Layer 3 of a small transformer language model trained on English Wikipedia (8 layers, counted from 0, width 128). Numbers have three digits each and are written without spaces.
In attention head 3, each number of a token's query is one row of weights dot the token's vector x plus its bias. The head spreads its attention over the tokens so far by the softmax of query dot key.

Query weights of the head. A number n stands for (n - 500) times 0.00083.
q0 (bias -0.202): 541453611445479376503514583479405470470594691297481444462382445521403534736489437368428626531477257436421462564551446559464736471619569436618500614473424541538567530392486483619466473184506504478447521574533422459454657308469719357567402525669359521642414457404588370370389543484475416582622573550512338492612351419666419461273515477570750436506701506549574481355390647587404545570485
q1 (bias 0.153): 422630500515363552671466212455566508289454400668386394419500359385323646463529357712556479420491474415558481356545672438524675297619576380550535497470531594419446524563558456697402598588466582594528412555503644613581516488555440434668527487494532375453479537622667594487512625554517504500607518375461521586396494607330717569369320434484388341357540454465482513611662464364490378579301
q2 (bias 0.205): 395654534477324474618488424487678494367428465611612376520370328426500601540515541727611663526553317516413480318404727591600405434490534550573394590324296447482612284509439265476390531625428563656443293688592457523586373497562509551650591463439508367328417445586456613635608639497480459532513370714648422656341359460254543589484557433484377407459610383402448525543704494386483376616443
q3 (bias 0.036): 302539423651587552387354431579639711457244737535419345531608119646478582577322583590410812773555429451518533442343513892337424481602513163486477538614544373361485425666332580406450586591336900778692407186383359616543349526169670643774566638398472451328496527513560469551386468363336182575513540500778461648549026433378642318314330671879607417582647438618540368695393419611570656580307
q4 (bias -0.017): 360555413443445471518651549444405657469452275661380417481572540457514589577594384521209479359527626507407462586599670451606608290289643614584745339355711485575485678339520394644533604519619439573570393719612613535671535654726503332566478266620380339573405709531531603545303719617642576496679647378404327657450694649334370413617412500373428488545459611602475331544507722387447378393556
q5 (bias 0.087): 423462441576481392430572437645431503500601349606356362457655663539514706471622450653536351643489596593336530616436679398525603397562513495601545519397591544530534435497575389485503415612615486544576446545472514589523596470590471494432614485521486226572475357675454624598341561505510635508537531418272648507511618484402528508528280460359414700497479527567300475500543490411656453387405
q6 (bias -0.079): 643321383644611700353518634423375593491622543500630594453438394500559549637535747437299614525611596472581329409466512491450601717516352440382576500463591308556458457386541360312584567357454382410539207408649526430439372599560523393482366536552522606427601553521410394236445506321568500528587628391463322585597551488589547561373518409472484531597453374624535546562441611650540585540398
q7 (bias -0.025): 533440452528557528340373844412506392377445622391570550606506434613451565607503513346500567630532389565414532478503497354515478609592500601547354485549506598459555402385354515337697476450477357487516352360674393350495363240503572413574495640371480475306388512447524479532700528399469508728426559629561446554525444564510486500310727529531535656497360333532584624523500438651559491740567
q8 (bias 0.047): 467354401589310658524557271408393580476525289524500486266735789472553545483303398484487191402356660244476500524644424272633729522406616594649667344508463533674369641534561527706621480646814540442471618689385770460612551636560394528292571504666575326467504557546570447445376707536647674285585569220318492635366742412376561448666301328335279401607604374307394472697545659429594317395628
q9 (bias 0.101): 449524297459620585314426528469281639546483366707480537400712496372418705445585539433304519329482671500628368456469656509566659618478485530712616400500528468581505500444563470523640589644494462526516374420497606614553418476721356346770563555513503509481537700611412748553432539603486623604519585457497518591553608369338573512268509429364448427454441289437487506596513397532533534613332
q10 (bias 0.110): 540430238487483612503482525497317541624439446648545530419459411520507581487586783623423377467390479448376362493316681481309553549585441582500410582371474517509458572475460438621308586579494592591396451348548420535555500940574371538456738374503521507467583576600673679445371493459603442444611779357591487543392500481376558375246394565487417569471565493435427534715589581397431513409400
q11 (bias -0.071): 601592496488551386593507460572528572455498589398410537575457631502522571332446396269588423551479562551572533568512428484409305534308530600399413412624384530477510541579521583431562653370529488450468570382607413469431515465459566469451441520487572575512476432484404514609655411476448433493381536500594545504461496599528537540582600422519598650528374567463510614396413613585579334437471
q12 (bias 0.113): 289426434500403585592627433349452491351645405694409267445401316490417487613325533710418531430619323455369449455421688681541392481406530550479635370452486617549673534656513308555443443646503593621393490709537486416586342606535506629584773385547456583447622549566533559547384691567622439552555639423493510619358456352376466527700412526496425554507621374628322467668667762349247341583319
q13 (bias 0.073): 680524287494579567454456603558460492415442428585630565761604384296543574377468458288470457431595450519639432509460393518497378606441636649500493479613488726315497300491321476405666620656426322503554497533609452371461356476605500555497492497374490419386467634618345621656491478453438617643410382581522446484447573559396517606509649529532465658346236563479234565488559503509500361447408
q14 (bias 0.022): 425376485447515625401540490490468532458567531520354488542484608607455419567364545551417435604481636372517402581493517400490733403583557565549278505567590485510530597460491517508570571646641463428510385362441618491509415437452575402585603505400492608600426505531587397413339656527561516585487578407547483526543509364423542552355448375500449508542367535457573605677447498556609569633421
q15 (bias -0.133): 466603738351521418442433591503476511409500479369619565555533841612503291510451279563487460497488477534491660659598660663620381210416512398551733461601484564538403451386432450599612515489546447423481603714530414615500556431584500668557380536643413432535491569325443469591368548569534516313351594500599410475550613453539342305782644591504606431430441560544531481458478562612378485540577
q16 (bias -0.158): 611557514484500607490644659490433309516392522410491568668534252493310458697647527405194558295763490572454404309481607373633543504306497607564545437503526453674470425377528313417635592365316512403436438452599587532645409569711574487509391561377474706377429464481579529366432761413615512638552474414503351627425512621607453455428699559392550551526457580584626523466447655618386503497613
q17 (bias 0.316): 272572305602377592732401351376642461485374366743625308476376247168582681400581508538593621429587333421375459330477667603352358567563455523528368432329417585496636387647455463383407370743486572718399339616488576500619398530460423469621627520352644433340581536526719680771732392486624535579445311641590511617374351325310629711543496530470266478481541571287441517728803443325384304629454
q18 (bias -0.062): 485475513504574405532303726357521467454284673347368504410370242525605290596551700566523493716569249565403386231600536532486438477609507465330325618364431481287656493598404687627519669364273487571340489378415311461506455302475720401542522549420526540522642537331678330349564500462467331417536384598522553490580323469660648450313639483657683628620620512744796497410475569520458550623539
q19 (bias 0.003): 363491348614470529381655491585590603819410517581425452447510554491481462494476566677507594490391787592649463541519594546459606401427491485438447570331522383298446465437443533540474321585538686503673621312357471617458647488331571428635572520427452579445609356515479582537325565444480452586560672475601500433522368353520517391573204467569476374451713530557321256600589514647654457421384
q20 (bias -0.084): 493396565469463454352601520480492557410421545452509381584589627752436425411488580576358503621593598620548492479510553438459618451474447596547468539414528455473483551464599468497587413477552484421487403411445521535450578341445553452473596717473382434529450479459576350489437482615539494492531577564388465334431606495462470480353623308464484754647490514607523502356451505618721560546581
q21 (bias 0.000): 571484493494620352486383578555327294551532458484528763561494506470470477525513558364574339475500415658519474514511686465637667396522553479523593442628506551503617316461395587397563495445337402378423588538508446522404517402584544378436440491529409425587505575424489555474484548617383618461423339586308446512555715521651569343478609599430510512460568600461835577513494535528474635467437
q22 (bias 0.050): 589384448487454346354382509534624534767520483584595573492440596415591494345509707464490475761310564724491347516537562310416633601724512415461454703366481526428511475459408569490487378508552481516526541330488339491385621455432606438503569314484528456359404376527451667579497304419378563623554468577403463334487471342537506528390401553516464688457661503629468456482535284518773626317447
q23 (bias -0.173): 579412602507517497442436535529331497437538460427621610434455540587477431570424507541486381447572434559458479549519506497542805138292534534543801400532487600485525671363715453600527538372491337317483471699487566559538494416658631385456463503776375581613541625484513419371356703555541590298503539194445267577503682361507488405451631540380615439620543535494749483553451645530435656422478
q24 (bias 0.047): 453497447544586616543358625721631414690554615494574412472396345445532639542473439371522477494525345509407500383302537463301397637424514623551289690563413455547586512478371544509413477539395560628479587337454586432562401508388443671478459434436621517482392456517536634649557426500571430512541380548433587454779289624494567722393434470648548439435428413459468533586465410484537565474752
q25 (bias 0.149): 359497355503573461557411491500602376488407534606486468655361434362715458324600452376698415373565399482430494401382494554415268592445500604604244577527469538360477369633421617389484396533440496494459580526560355489443368409510500581568656551317480469187458463641432647725527447416456535675448340616607598489503433605523514698528479416445399473608622434529540712518522508454425344647491
q26 (bias -0.101): 548459554422422613500591482439586642424466481386423440557448505394403476718473547484264491576491336464439455377451633532460610513547509484502547486528635483642562479560563371538534470441417517553495408567590548530496536464653465498616537446582419554514514455565482469441290623531526518547727605521476420625545470413527441556446502429560539367502558376579376457464426556583560593453519
q27 (bias 0.197): 288500492549439395658441308491663476325345525702386261472302622348500327244613453504832611523547510446522613473420620596620414524769590142390307655451545560160583406777322803571357274641492729661177599424618262387472472307120634496530574602364586701537614414325724411687804134492605421437303491670629617433576265419566556658692636365700421530648496495445618535427563455467831496715363
q28 (bias 0.067): 548447424500332567650421235558653675557367331567429519443456456416513366507497432678455381421612414429471398350407522566513591379484670475487739453535458676515316568506558302500630497581542492537697523709468566497627430547533576500516582524497510299322586402636447616859363699543523524614704399273442516526584658497353514630452417650467422471456469465475323398522640559524370364358583
q29 (bias -0.269): 596507460468521561311627726486399513608576656241601566532628565635529612482490571507416454457527751668408455518437475358514608500336527644336613490588500478575512528279598384485691465340398413409570339297493453407361663295532694416331534526463389525384398435578500383399475642311529590707339475396433389375543545483650313395354616382514758717476412416605572534371242529778741695493672
q30 (bias -0.163): 609468586402515389444416549656313457605434655418541476410582567601434456491380646534570388605363487545432478545459506491417713254467517336530434600512467586452563550394500614762500558473497536451426610424488448570386612469497709550440623401665319563704509647398598354360286381392454372473461593396438497458586424455588495340369377562523715559445647630568545479571377598395509614393485
q31 (bias 0.174): 444471377621418343506368385407644574500398460662452534510277377427529551449643509559626704545472306409679519450546593529573601566650573358554556641419429494461605512743567534422282469611438575624591600466529431519469363489330442647696490491558554503470402432525596729589523404547439511621518423663541523536453271503506573425456411694571422412489494575433470454550612331391475583432375

Each question shows a short text with each token's key, already scaled and adjusted for position as the last token sees it. A number n stands for (n - 500) times 0.0031.

Then comes the last token's vector x. A number n stands for (n - 500) times 0.019.

0 "\n": 862073178472158131791829128223131806073495267778750078785241578761562666634292487352119875805373
1 "| ": 880038178478114145807863105170131774096522272763740075826224562780582636636330457354081888790438
2 "28 ": 886048217459139156791834112200188744099494200767758096817210540795621635649320480343098893812426
3 "| ": 878046174480131143813858106187146766095548244762755071821217544790576640633329469340094888789436
4 "W": 863057173481146151792857121222157843124523266746770063788226570777522643639301489346128891792365
5 "in ": 889030168465151167819804124229194769109505271740730040793244569765626647652271514326096895823407
x: 679473479529502439522487493470492428501517441436499661478508475493494493450492526493549454518430473524497570505475491486502493463503440486471488492506510537556475482497506502421456540496503340374463545492484477503496476496554516542479517532492553499505538510521550498506595444530470664543497484523424502471470891505526501421476484548279432516470524520493536521534637484436494499517522
Which two tokens does the last token look at most, in order? 2 "28 ", 3 "| "

0 "Ger": 824103197502176146792810144261179799114496296721742105769267563733566646642314486361130851786393
1 "as": 862073199556147137836816103231175800093450299715788089785297600694579629649268543337103900813398
2 "ch": 848080187582154138842828112235194805121453310694763071808277583713536659653257519338120907822372
3 "en": 871072186538159143821834114230188791123478311706766071828305621686563635654267527350098902835366
4 "k": 846078196580149124811847125223178805126472355715774072813303613727544651656270512333127909834364
5 "o ": 846082201524148164840858142276220745125475347685748104792269593756593643645280514356107875769405
x: 689475452549529496474474531484484422499493472460503621510520397498533509430503526506538494504433500542500547520501509474502447527532478551497467485515496483455483466507501518444471513496492292367503474457468466481485434498579488487461550522428589583465551503504457503490610505510497663478468481552441515489490845510538506514474527450308422528500504508504520564525626513465494496517490
To which token does the last token give the most attention? 0 "Ger"

0 "al": 831109201506190141794801145251162801123486313734746110771278574718541649631312515368134848780393
1 "iz": 877101207541158123799858108215163804128436328746760080831286602730521661629269541370115878819400
2 "e ": 895075200523146138836857118220204764110483301713753071832252568761532648655280499347094876804414
3 "that ": 894067177511132107859852105194203777102490281723773087832247570766547674662278485334107914819380
4 "more ": 891070196502123110836831107203250768130478278763771063807252547767541670641263521328128865829394
5 "people ": 891103194499157106823834104231230772123501291759788066815254559769517693629246540331120872838398
x: 673498482493515527518477488474502422529523460467516681526484405447529517442459469478537457476506456550479502526482507472523517570504467522480483496483478511525507515480509436431450478500474312465475509505482491481498506520567496481543494457496524543488514498519515518558588501508452671496506489545419491509465903516493534436504434498317467455518561414508530554533629464528432486508486
Which token does the last token look at most, and with what share of its attention? 5 "people ", with about 30%

0 "R": 824098201497178153792820153256170797112505305731737106762279576731563634628322496363128855776395
1 "US ": 846093202495120185822862115241255746102544325707716097791250571767585628662299464357112866818399
2 "D": 847072186513123122838867135247194774119534316690765080787286551731592591644308514348113904792390
3 "m": 861066175542114148830827150200207798093455342723762061785312607728568619646253529306113912832389
4 "it": 877052178512146139845849118241185772110489362729762054798327605717592637627246534344096915818414
5 "ry ": 859053171530134154846855122265242757112511332710754062799262617778589639637265485319092906818401
x: 676493458556562496499480534491482458521518468498510628474510437467515500429486555493521503509470513537527507507472525475504446512537476491484437540475494494504484480477509503426487507523498318388459483492479461469497470503600480508464532490474563604487533490476483524514581443499483709498506511555462494451490903493552477484475514479292397520494487446475554516524622464471508496511488
To which token does the last token give the most attention? 1 "US "

0 "n ": 855096192520156120801825112240184783103504270743760090800269545761556644646297499343110861808398
1 "to ": 914084175532133103828831092213250769118473249743763066826252530744549670684277525333088881848414
2 "use ": 935088197521133103847848090203242748110481236747781061827234517772514668664267505333091882841413
3 "the ": 918064171497110088844868095211223765094489248747784089839250532778520675644282480338088890829389
4 "b": 888081150525150093801860082216202803092496266745790058847270532761497660651261524297107910846361
5 "ath": 869062139530148107844861120220237779088502307740789054839246556752520674672282518314123932850360
x: 681486453536531493511523548496456462492509486508470675543511476471470514505506520528552501489497485459524481480494490481481493536519470510538472456498461503502493480443531454509480547507450320385474508497474409550500454514638490498551575496520519526493492479512488509519541489500477711499475515497500533476435904475471501471437472526308461486467468500445535563526585448473438471570460
Which token does the last token look at most, and with what share of its attention? 3 "the ", with about 30%

0 "Z": 823091187487176149806815146255173810102501315734748094767261587747572649628300499360121860784383
1 " ": 874043179506121154824855108231200758068508293729724060814249574778604620650279467328091881806414
2 "Be": 847063172491155143840864124238217821105507312710794078779275584719566632683284478330098907793390
3 "k": 848055171553144136816848127214187815094483349732775052799302620753588646654259497311119917847357
4 "z": 836077166541144159832844127229190809103473364729787063785277637739560643643253536337111913813381
5 "h": 841049177535173140840863142240193819110449361734803066802302630711552659638280530322124916809383
x: 697464453544488489503456530548476432459521491440475646529551477486471516468513516487543467505444504483498521485471501464459500525544444484494463489507493467545493461488498433473478464520479339386489499477455448497528483521571526468484656539508536531534538535506450500506546453509471698528517510504402505500475879469503545496451490485351399528480489472514545590541577475510495508507474
To which token does the last token give the most attention? 0 "Z"

0 "ro": 846102195518171133799825137250176791120496299734747103785279565732546648627304498354124866800390
1 "ch ": 878064190551114119854855095227233754110497284726743071827259547775541655662266486336094888842397
2 "| ": 859067195518123136827875097217189758110557277714761092826253557771599620642351473340110878787440
3 "T": 877061183523116130827881112221195791111549305720773076802273573751532618640298489334116899803383
4 "K": 838059191532124137839872134236216803106528334719768082798276604739565618637298500341106894811389
5 "O ": 833078174492128186820868132261248735111553328688724090812245610765652598653279485354135882799425
x: 634500480561490473476488506486501414557506443464474631501453471497527521429486590510564490513472470574561504514504490496489486549507499516523438515480477510525508514501511507438443472488490328390465500476470468476500427481599510469487543494481546567493509455527457489493609489484454692487488479552406493477504858479532482434468491529274440506531508508481561510499602495480571502558454
Which token does the last token look at most, and with what share of its attention? 5 "O ", with about 60%

0 "and ": 861094179499166127805815127239189791099501274742747084785261552753561658639295493348115863819382
1 "k": 886076180559143106786835106184176825099489290766779054822290564771554656653269500321120898872362
2 "it": 911061183508144114834853090206168798100485327753789046832309575747576662636265554340097909841405
3 "s": 895056184539138129838844110197170803114454294747813057814285600718552664636264549330119904826357
4 ", ": 879090185484154130816837105229192793098483260748758077810272591772562666630281500337116887808345
5 "which ": 907072157488136128840836112202209782084497279753765071812245573788570688648284495333123913830371
x: 685501509519472523481450480495530411488497454455487638541445485494472491473444483546559463488471494518550500495470492468449465482492510530506454519483452513485477509513513450499461505499512314365476512492516521515532448510583484543538484499491576546461504497521485523544578509523458700487511500562441511488434914514506488476466496505350431476518491443489511556493623464495467465557529
To which token does the last token give the most attention? 4 ", "

0 "ex": 857086192504159115805826119234151802101485282748755087791250584733548653636298494358114863807388
1 ", ": 899068180503127105812851078211179802092477230751751067831256573767556654653286482350089893826360
2 "Eng": 864060174495111141814869084217202817100531291717770083821251587778552655687328456353095924832371
3 "land ": 888081179501135143835865092250227769078499285736748054818239563773572658669253468323071902848404
4 "| ": 856051176494118142834879095218179768092567274723765077822230572782608629642335455328098889793427
5 "For ": 880044162462140119824842109205234785119540262710755068810233581746585650677283471325116892813383
x: 679471479491488501502479425513525447534525446455531679485437492482464516481503546500561481454471475483531514504482508503516482517495455481483447525477524499551481494504544455464483477482495357402521542481497574462470454498601534520538503484461523524430512483526510518477556474487428676524445448539442484503468873508530527458472502590297468490493501481502527534518658454483508492498502
Which token does the last token look at most, and with what share of its attention? 4 "| ", with about 50%

0 "z": 822113207521178149788801137245169800128485319725756108767284581724555637637305512374135848786399
1 "h": 861068203569170123804851122216184832128427340733796084815322599693530644654301535358127894814411
2 "n": 850089204552123140810817122195183806147447359708754078825322592694552635661293572353131899816397
3 "ik": 852081205562167122811869144227193808137471388721780096804333640708589647659314532366127907814407
4 "i": 847081201540177140832839143223190775150464381681787098816342629679560604655305550369133903799402
5 ", ": 857093207496156153813828114240202779116467291719755094800291604752585648635300506357124870788376
x: 684490452530490513523484499509514408489504476431479649503464451498511496476489481483558467526511487490513519490486502442531491546512479499492476497518446487499493463513530493408446466506496308414492521479497480453485458509561499501486550519455592552505489490490500489517671505511459647519487478541443518508487885497537519499465518472338393513549432474470525583510619491487512497493529
To which token does the last token give the most attention? 5 ", "

0 "S": 836078184493158142816830142246163793097500295735756089769262582737572639633307479356112871786386
1 "W": 843038181526122154816876117236189816130494324706751069785261614725558609663300476360111909781389
2 "E ": 833070208503116214817850125269245726112517316703714101775266600775651588647304479350122880780432
3 "Arm": 836088207491147165838869127246243775097490322702761101769281586717570632671274459329103919803366
4 "and ": 849078166498122160855832148264260764107510326660735082784268584728614640651276475341108891810391
5 "K": 824055186511134143849869140255221796102545338716772079783257611744576629627295477331102893801382
x: 675500516485460493483499515487516425470508488532470599494556454447502489476494514515518486489472492519502512520496514453488499548549516471500457512474535487502502523494508505504515511520480325402451478493482490457479480499587570454489677481456511559479469478490480542520564436501468693548480484527434519485497903477528476482476463535256440532491495454499533557522553473488453484552423
To which token does the last token give the most attention? 2 "E "

0 "and": 830105198505179137795815145245165800123497304732745104772277569731549652627299501360125858795388
1 "ar ": 884065201532125123831858100238185761102474305739766074815272549769544655648295509334108879808404
2 "T": 856082203521133139833880125229196775126542341695782098788282591731529621633301499334126893772384
3 "od": 857087195521142138828872132222213781101471372730737073796318607721580646631239544325099915822377
4 "or": 871085174527175139828862113238199809129464345739804067814329641712553656629287560330139917813375
5 "ov": 837078185532156113830866128226184813130474368709776076803281635714562674628291569328153912800391
x: 686489468549569535476461527492490416477525478502504635476528471453464524462523451491511447481487486512498513495495520408498471569552443518469462496514506483478476520509507509477465506521524317462504455448487480485512407487558554468539609519470533553497469568485509462489507542511482731495498459486421488492472878493502516424475508507334496518490471469497521593560591495496480497546420
Which token does the last token look at most, and with what share of its attention? 2 "T", with about 40%

0 "ors": 851095197505174126802832133238154798110497293731758098781265586727549655633302497364117873797383
1 ", ": 897075179493137116814851085214176796090471249748757068825267583769565663641285487352092899825357
2 "j": 884085194528174094813820116189160834087461298756784061819289556746567674622280546324104890858378
3 "um": 906081193518165125824843142181172813110462294730779075819276607736574667621266541348086913859380
4 "p ": 899079183530138138823861135224205752102502305724758071811259551794559680646284508328103905834388
5 "in": 898082172499147094823819109211175807128464291755823060815304584736544678634254567310127910839363
x: 732488459513514490562484461496496419486506453406516672524509379467472508544449547520509462513471473461540518434453478524509489495529472514498485477483531471540483471492478506463488493519498322398500503529520508552481448500549524512513566491471527539485466529528509503487550493504456668489535481498459467540459924494539523458471512501352426481494494464500507539582584517452519487497451
To which token does the last token give the most attention? 4 "p "

0 ", ": 852098193498182133794819122243168791105501280748749095788270568753573652632307507350126862805377
1 "C": 864091194501128157807839098222162806107512310720752091812247594750544634631312514371106885796374
2 "open": 860061185517156164806850099228206804126496296724754081813257599739592638660288478344133923810397
3 "h": 861045171540173117819863129231173838111438324755786068818283601705512666644272517340112912820376
4 "ag": 855093215518172132811833125238169809108422347723763099817282643703549667616238513334113897816387
5 "en": 858065184515174152827840131239179786132481326712760080826285638685543646638263527348100905818361
x: 626491445562593518486457504508481391467512463503521649526505497519502510527475504465581450460429507490563540542451513491521454514542479470453469441504528535535496455498488492446487498502479334382518519512512493480496429494621504465481592473432560591454483507497460466481539485484539665502504483505444489526478885503507480494462489444355448527518494449471530582603550498474494514529466
Which two tokens does the last token look at most, in order? 0 ", ", 1 "C"

0 "| ": 855075187507147127798843113221151789090522270759752083804249562760578640643324495355113867806409
1 "R": 879063202519126142789861110210170825106516264752753083799283563739542612660346529362103890793394
2 "O": 867082166505127161798886121238194770106496321689740097816276625734574600657276512384118905800392
3 "M ": 846066189521131171818849117251247743084533292724720087788268581777636599664296476341118882806438
4 "L": 843066171515152161831853124238223801124545313686783082769273592733583599655330520349111900783407
5 "uc": 847080151523155146810826122247212784095491349689758081792308626737607632652289513340134902815390
x: 690479461538532504506480449483452422487526453469510655467497484464474494462479524516570473550485472493551520472447511493475483523553485538497444525524442521464492553529549529503490539506511353380500481503532492538492427469568492519502583499475543500479512461533464499472518495467471673511481502478433514519431894472536515413443443493322490544468489501549542505514585493444523551538416
To which token does the last token give the most attention? 3 "M "

0 "op": 856088181500169117813824134241154794102496298736755088784257578739541668623295504349114878811380
1 "in": 898049159521121085840839088212161806114458292750792052819286596706526653660255536324091922832372
2 "ion ": 902067170509113107868874097235206773092525292732763063826224563780533678649247514334076902839404
3 "pre": 898063153507123080863855121210198773090483260733800056822243547740554674627278520325094934832382
4 "v": 874054173533138073837831105209147804121504291747804056822236588743509679610282561320099913825389
5 "ents ": 906064169506138096849859117239207773108504258755783043813223586772507689627238527323086907828385
x: 623518458515579520471467529499513424522499476475529675514509433475512501453480516484532472459521490540504514501460507477545480542510461516495467492520465474498470494509499440444462493506519290401496480521496496486513462507574463505502496470495558586471511484504504503503595459497466631500460471530471480511473962518519520489513498517294456493509499449511529534543648467487433470481508
To which token does the last token give the most attention? 5 "ents "

0 "D ": 849101203512156133798828123251185762106525274732751106789260546756571627632304500359122859799412
1 "| ": 865071201533127138807861095205186756118551266721751098822264547760596610641344473354114872789455
2 "10 ": 876075223509146154792863092226229724123525230728780118824256531781629611678328500352140882795457
3 "| ": 862076199525135143813855103216195750122564254722760095818260539769593617635344481344120871787447
4 "15 ": 878075209506143155788853102227236733119542231737782111827248531801614630660330504339135879828445
5 "J": 851083198506154095837846107242193802099543293741790086790275563747555623617306512329090869810403
x: 711538524522483481524488482492483408446518494449474623482535387465482481510521506486514477497537481516494498522505527487488498521560519444475528482483469516480558485513514457478480526500460398432448464499502538477536511486594536478498612470454512534445501443462477508519561472501445689553464477513442491498472951496503493427490495538327443549486498460505540549528593462475479523508464
To which token does the last token give the most attention? 4 "15 "

0 "g": 837101197520172132792813132242163804116487299735758103787277573735544650625301503357124863803396
1 "ree ": 907061188543106121844860099215227767093474274735774062824265549760535638665269516332088905829422
2 "but ": 895081184522138108843850113221229773099494271700775094822263535760542663658275504335105914827393
3 "can ": 931064157508131113824849103212232781107499257768758043825231542785514675647277493326104902848395
4 "not ": 917062181507124098838829093208234760145479245767790063829230575772506686639257502339103879849365
5 "fin": 892082180497142118810844117205205798117495269749774083834243530762524689622289531326129923828394
x: 662456507533544509509502528463447428466550466470517667473462458513482529548488525482558435479511476473500492484489441491472450510505494510487455469487480503487490510508552475504468503500497314448562501478512515498509413484617550525558559469526502550442517539509494465511491467487477691446508465489454544485467927552510525478502447536367460431509515468450505594566576482467411460525530
To which token does the last token give the most attention? 5 "fin"

0 "ord ": 874070169506147098826857107231173791074520267743767072809238556781563669640283490327097888833388
1 "| ": 878042177508111122839887083200171771088563263733771072838233558787599634645335471326093899803433
2 "O": 891068141485113125826909092226182788077532286711779071836243609781571632648269509349102924826375
3 "pp": 878054144542119125831866121211198805062502318709785057822271617791570662658268494328120932866374
4 "on": 896034154523126117838859095225177813073532295744789042794273623730574647645236514322064945858380
5 "ent ": 901043145496109110870870100230186779078528273724779044833218591797563668649238509312077918832397
x: 653489454536559492492463545503508434487509463477500666473505457506519509426507550486561478498503492526525523515476488463534468474531453507506491534494491472492477478473511500434463540500500311397496483507504474483486482513607465476488523451465566534471498478512473496484594459487469650509485476541479485533462967512513521464456516536282441456511501478493545512536619481476504522485499
Which token does the last token look at most, and with what share of its attention? 5 "ent ", with about 30%

0 "ing": 839097198502184133797815138237159804117489310740755101782270588722546652635294501366128863790382
1 ". ": 881076181493147144804852116209162793083521262739735078808282566761609640655319487341112913801377
2 "The ": 902058172467122118823873114188189807093482273739739098818254568775570665626283442350095897791401
3 "m": 901065168513113122820830132162177815083465292772770047810274578770537652626256524299099916847374
4 "idd": 859064162501147112800858120191203802094466310760775064805269580749534670681242479321115927841350
5 "le ": 893050154502133140842860107221212744106516288756747051833242549796533665641258474321096912828378
x: 656488438528493494501476508476481492511494470453515653512497458467532513445491521496585487482477483509520483552484488488484461494540506509517451529463482496551479477492519494461469481485464297374479508528466470469477486516632482503480515486461573593495522532510496536528585460497489659466471494588506500498474918479528469488465497497283425448507497471480528511521634480476504509516482
To which token does the last token give the most attention? 2 "The "

0 "r": 831104201517178131794813149257172802111486301734750101773289560732549646620312504355129853792398
1 "as": 870071207563148125836826107223171794107446294728796095795300603697548639639272561341108903811404
2 "n": 859076188551121122823827117201181803143461332722762066828301576702532645657279574344124909822392
3 "oy": 850058200538169121840863117221205812138479347724781090817303626712535672615285563359120892826415
4 "ar": 853080207554166119827852111264167795144449346730807098826306609707516664630306581338154893790393
5 "sk": 818120229550183141790852170253195809170454375695777106790273610678545668645279566356180891791389
x: 615487460558567501464474531517491412418477516521502672495479471451483511476519420462483443481504481499495524470437529474519511537534465508490494459556510429510501501531526481494481483486489237393500473464494428448512420501575512489493638515473478545512532559495516491470504538535497676530483511501440488503521814510515552496492498506332478526500453478504540598575573488489450494577469
Which token does the last token look at most, and with what share of its attention? 0 "r", with about 40%

0 "\n": 862073178472158131791829128223131806073495267778750078785241578761562666634292487352119875805373
1 "| ": 880038178478114145807863105170131774096522272763740075826224562780582636636330457354081888790438
2 "29 ": 886046213455136157792844115199190740100496209768751095816209533794627633651324485346101895809428
3 "| ": 877047174481132142814858106188148766096549244761756071821218543789574641633328469339094888788436
4 "W": 862057173482147150793857121222158843124525267745771063788227569777521643638300489345129891792364
5 "in ": 889030167465151165821804124230194770108506271740731040793244570765625648652270514325095895822406
x: 680474479528502441523488494470491429503516442436501661480509474494494492450492525493549454517430474525498570505476492486501494464502440487471488492505512537556475481497505501422455539497502340375463544491484477503496476496554515540480517532491553499503537509521551499506595445529469665544497484524424501471468891504525501422476484548278432516470523520493535521533638484437495499517522
Which two tokens does the last token look at most, in order? 2 "29 ", 3 "| "

0 "p": 836113202516173137795809153248175783115485301726748107775280567731536648623308503357134853794386
1 "enn": 887076177559145094802857105202169802116493310721761065829276605724527648643276519357124926845377
2 "y": 875068184560151132837847108200203804128455333745785064838291610707518639642255530358109898844376
3 "-": 863069215537142137850859125247216742133456251729754104830274571739548649634307488351126899781384
4 "p": 884092193569125127829852139219188781106462332707778083821302599744521673620302527329136908826365
5 "in": 869084187521146115820819124235195777154453319734788077804316599699524645643271553328135902807375
x: 721483434536533496539466485494496428470507465397526674519508413484483506530456559526526455517467485471540522455433461519512463525529478512473474458483545484536492460486476510480510471532498308411492508509513493551481433491547523504493605550477525547462457540522516500479555483504454646482521494492483471522467905500529507445470513506363430511501476461493508542587576503467515493507436
To which token does the last token give the most attention? 0 "p"

0 "Russi": 847095192493166134806827142240166804095490288731751084787249588731558657648293499361113877794382
1 "a ": 896057168519123124840881111243189750074467286734751068813228557744564637671259496329090890793426
2 "| ": 853062189513133145832868103220173767098553279719756083816239568758585623648339472343108883770434
3 "R": 865060195508140146812868116232176822100531273745766076789277580746544619653343529346104899779380
4 "et": 886052156513137146829839104235174801108501317765745038803311602731554652633265513341123907838378
5 "ained ": 883057160500160135831852130217221793115504280725775051817239573755513671667251489310125895834414
x: 661512477499563516487444462516484461494535480475498721495476460495500512421498519509513459468460491520493519494467509477513445538540428494470449494482492490536491463456504499448451479515512309369492492508490482506489453515581480466537519514475572548494536492527464506478572456470465663526512497547454498484477903495474509479488556558344428456527535479526535539515635476488490538485495
Which token does the last token look at most, and with what share of its attention? 2 "| ", with about 40%

0 "200": 840076198491160131808844132249156793096510280742737093785240570749565653627293495346120869790384
1 "4 ": 886049207496132138807874088231187744099493229729778089827222551769587625667302476350098896791406
2 "| ": 852074190511141146816856106225184769115562261719751093810241548763583625634333462347114874778428
3 "En": 858076191477143134836834100247196815100536254734759100792290534744592636606286493339100884789401
4 "ter": 871068160521129143842811100236229799113484278745771055798256562737539663632259523317123906839362
5 "tain": 884055163507148122857869099229195818111501300735792053807243599739554691630237510329120925822410
x: 670526464525566508487469491496445458473527492536508664484488433500477509467501522533562487449501505512511451541454491497507462519595446515500425487527456470527526503430525509492510517510529366443529506501498525460446433489574470487507552488451486529435500496481502521502520458501461713504522516472414487473492950521483509472512536516321437449484498441475586565546567468467438524514501
To which token does the last token give the most attention? 0 "200"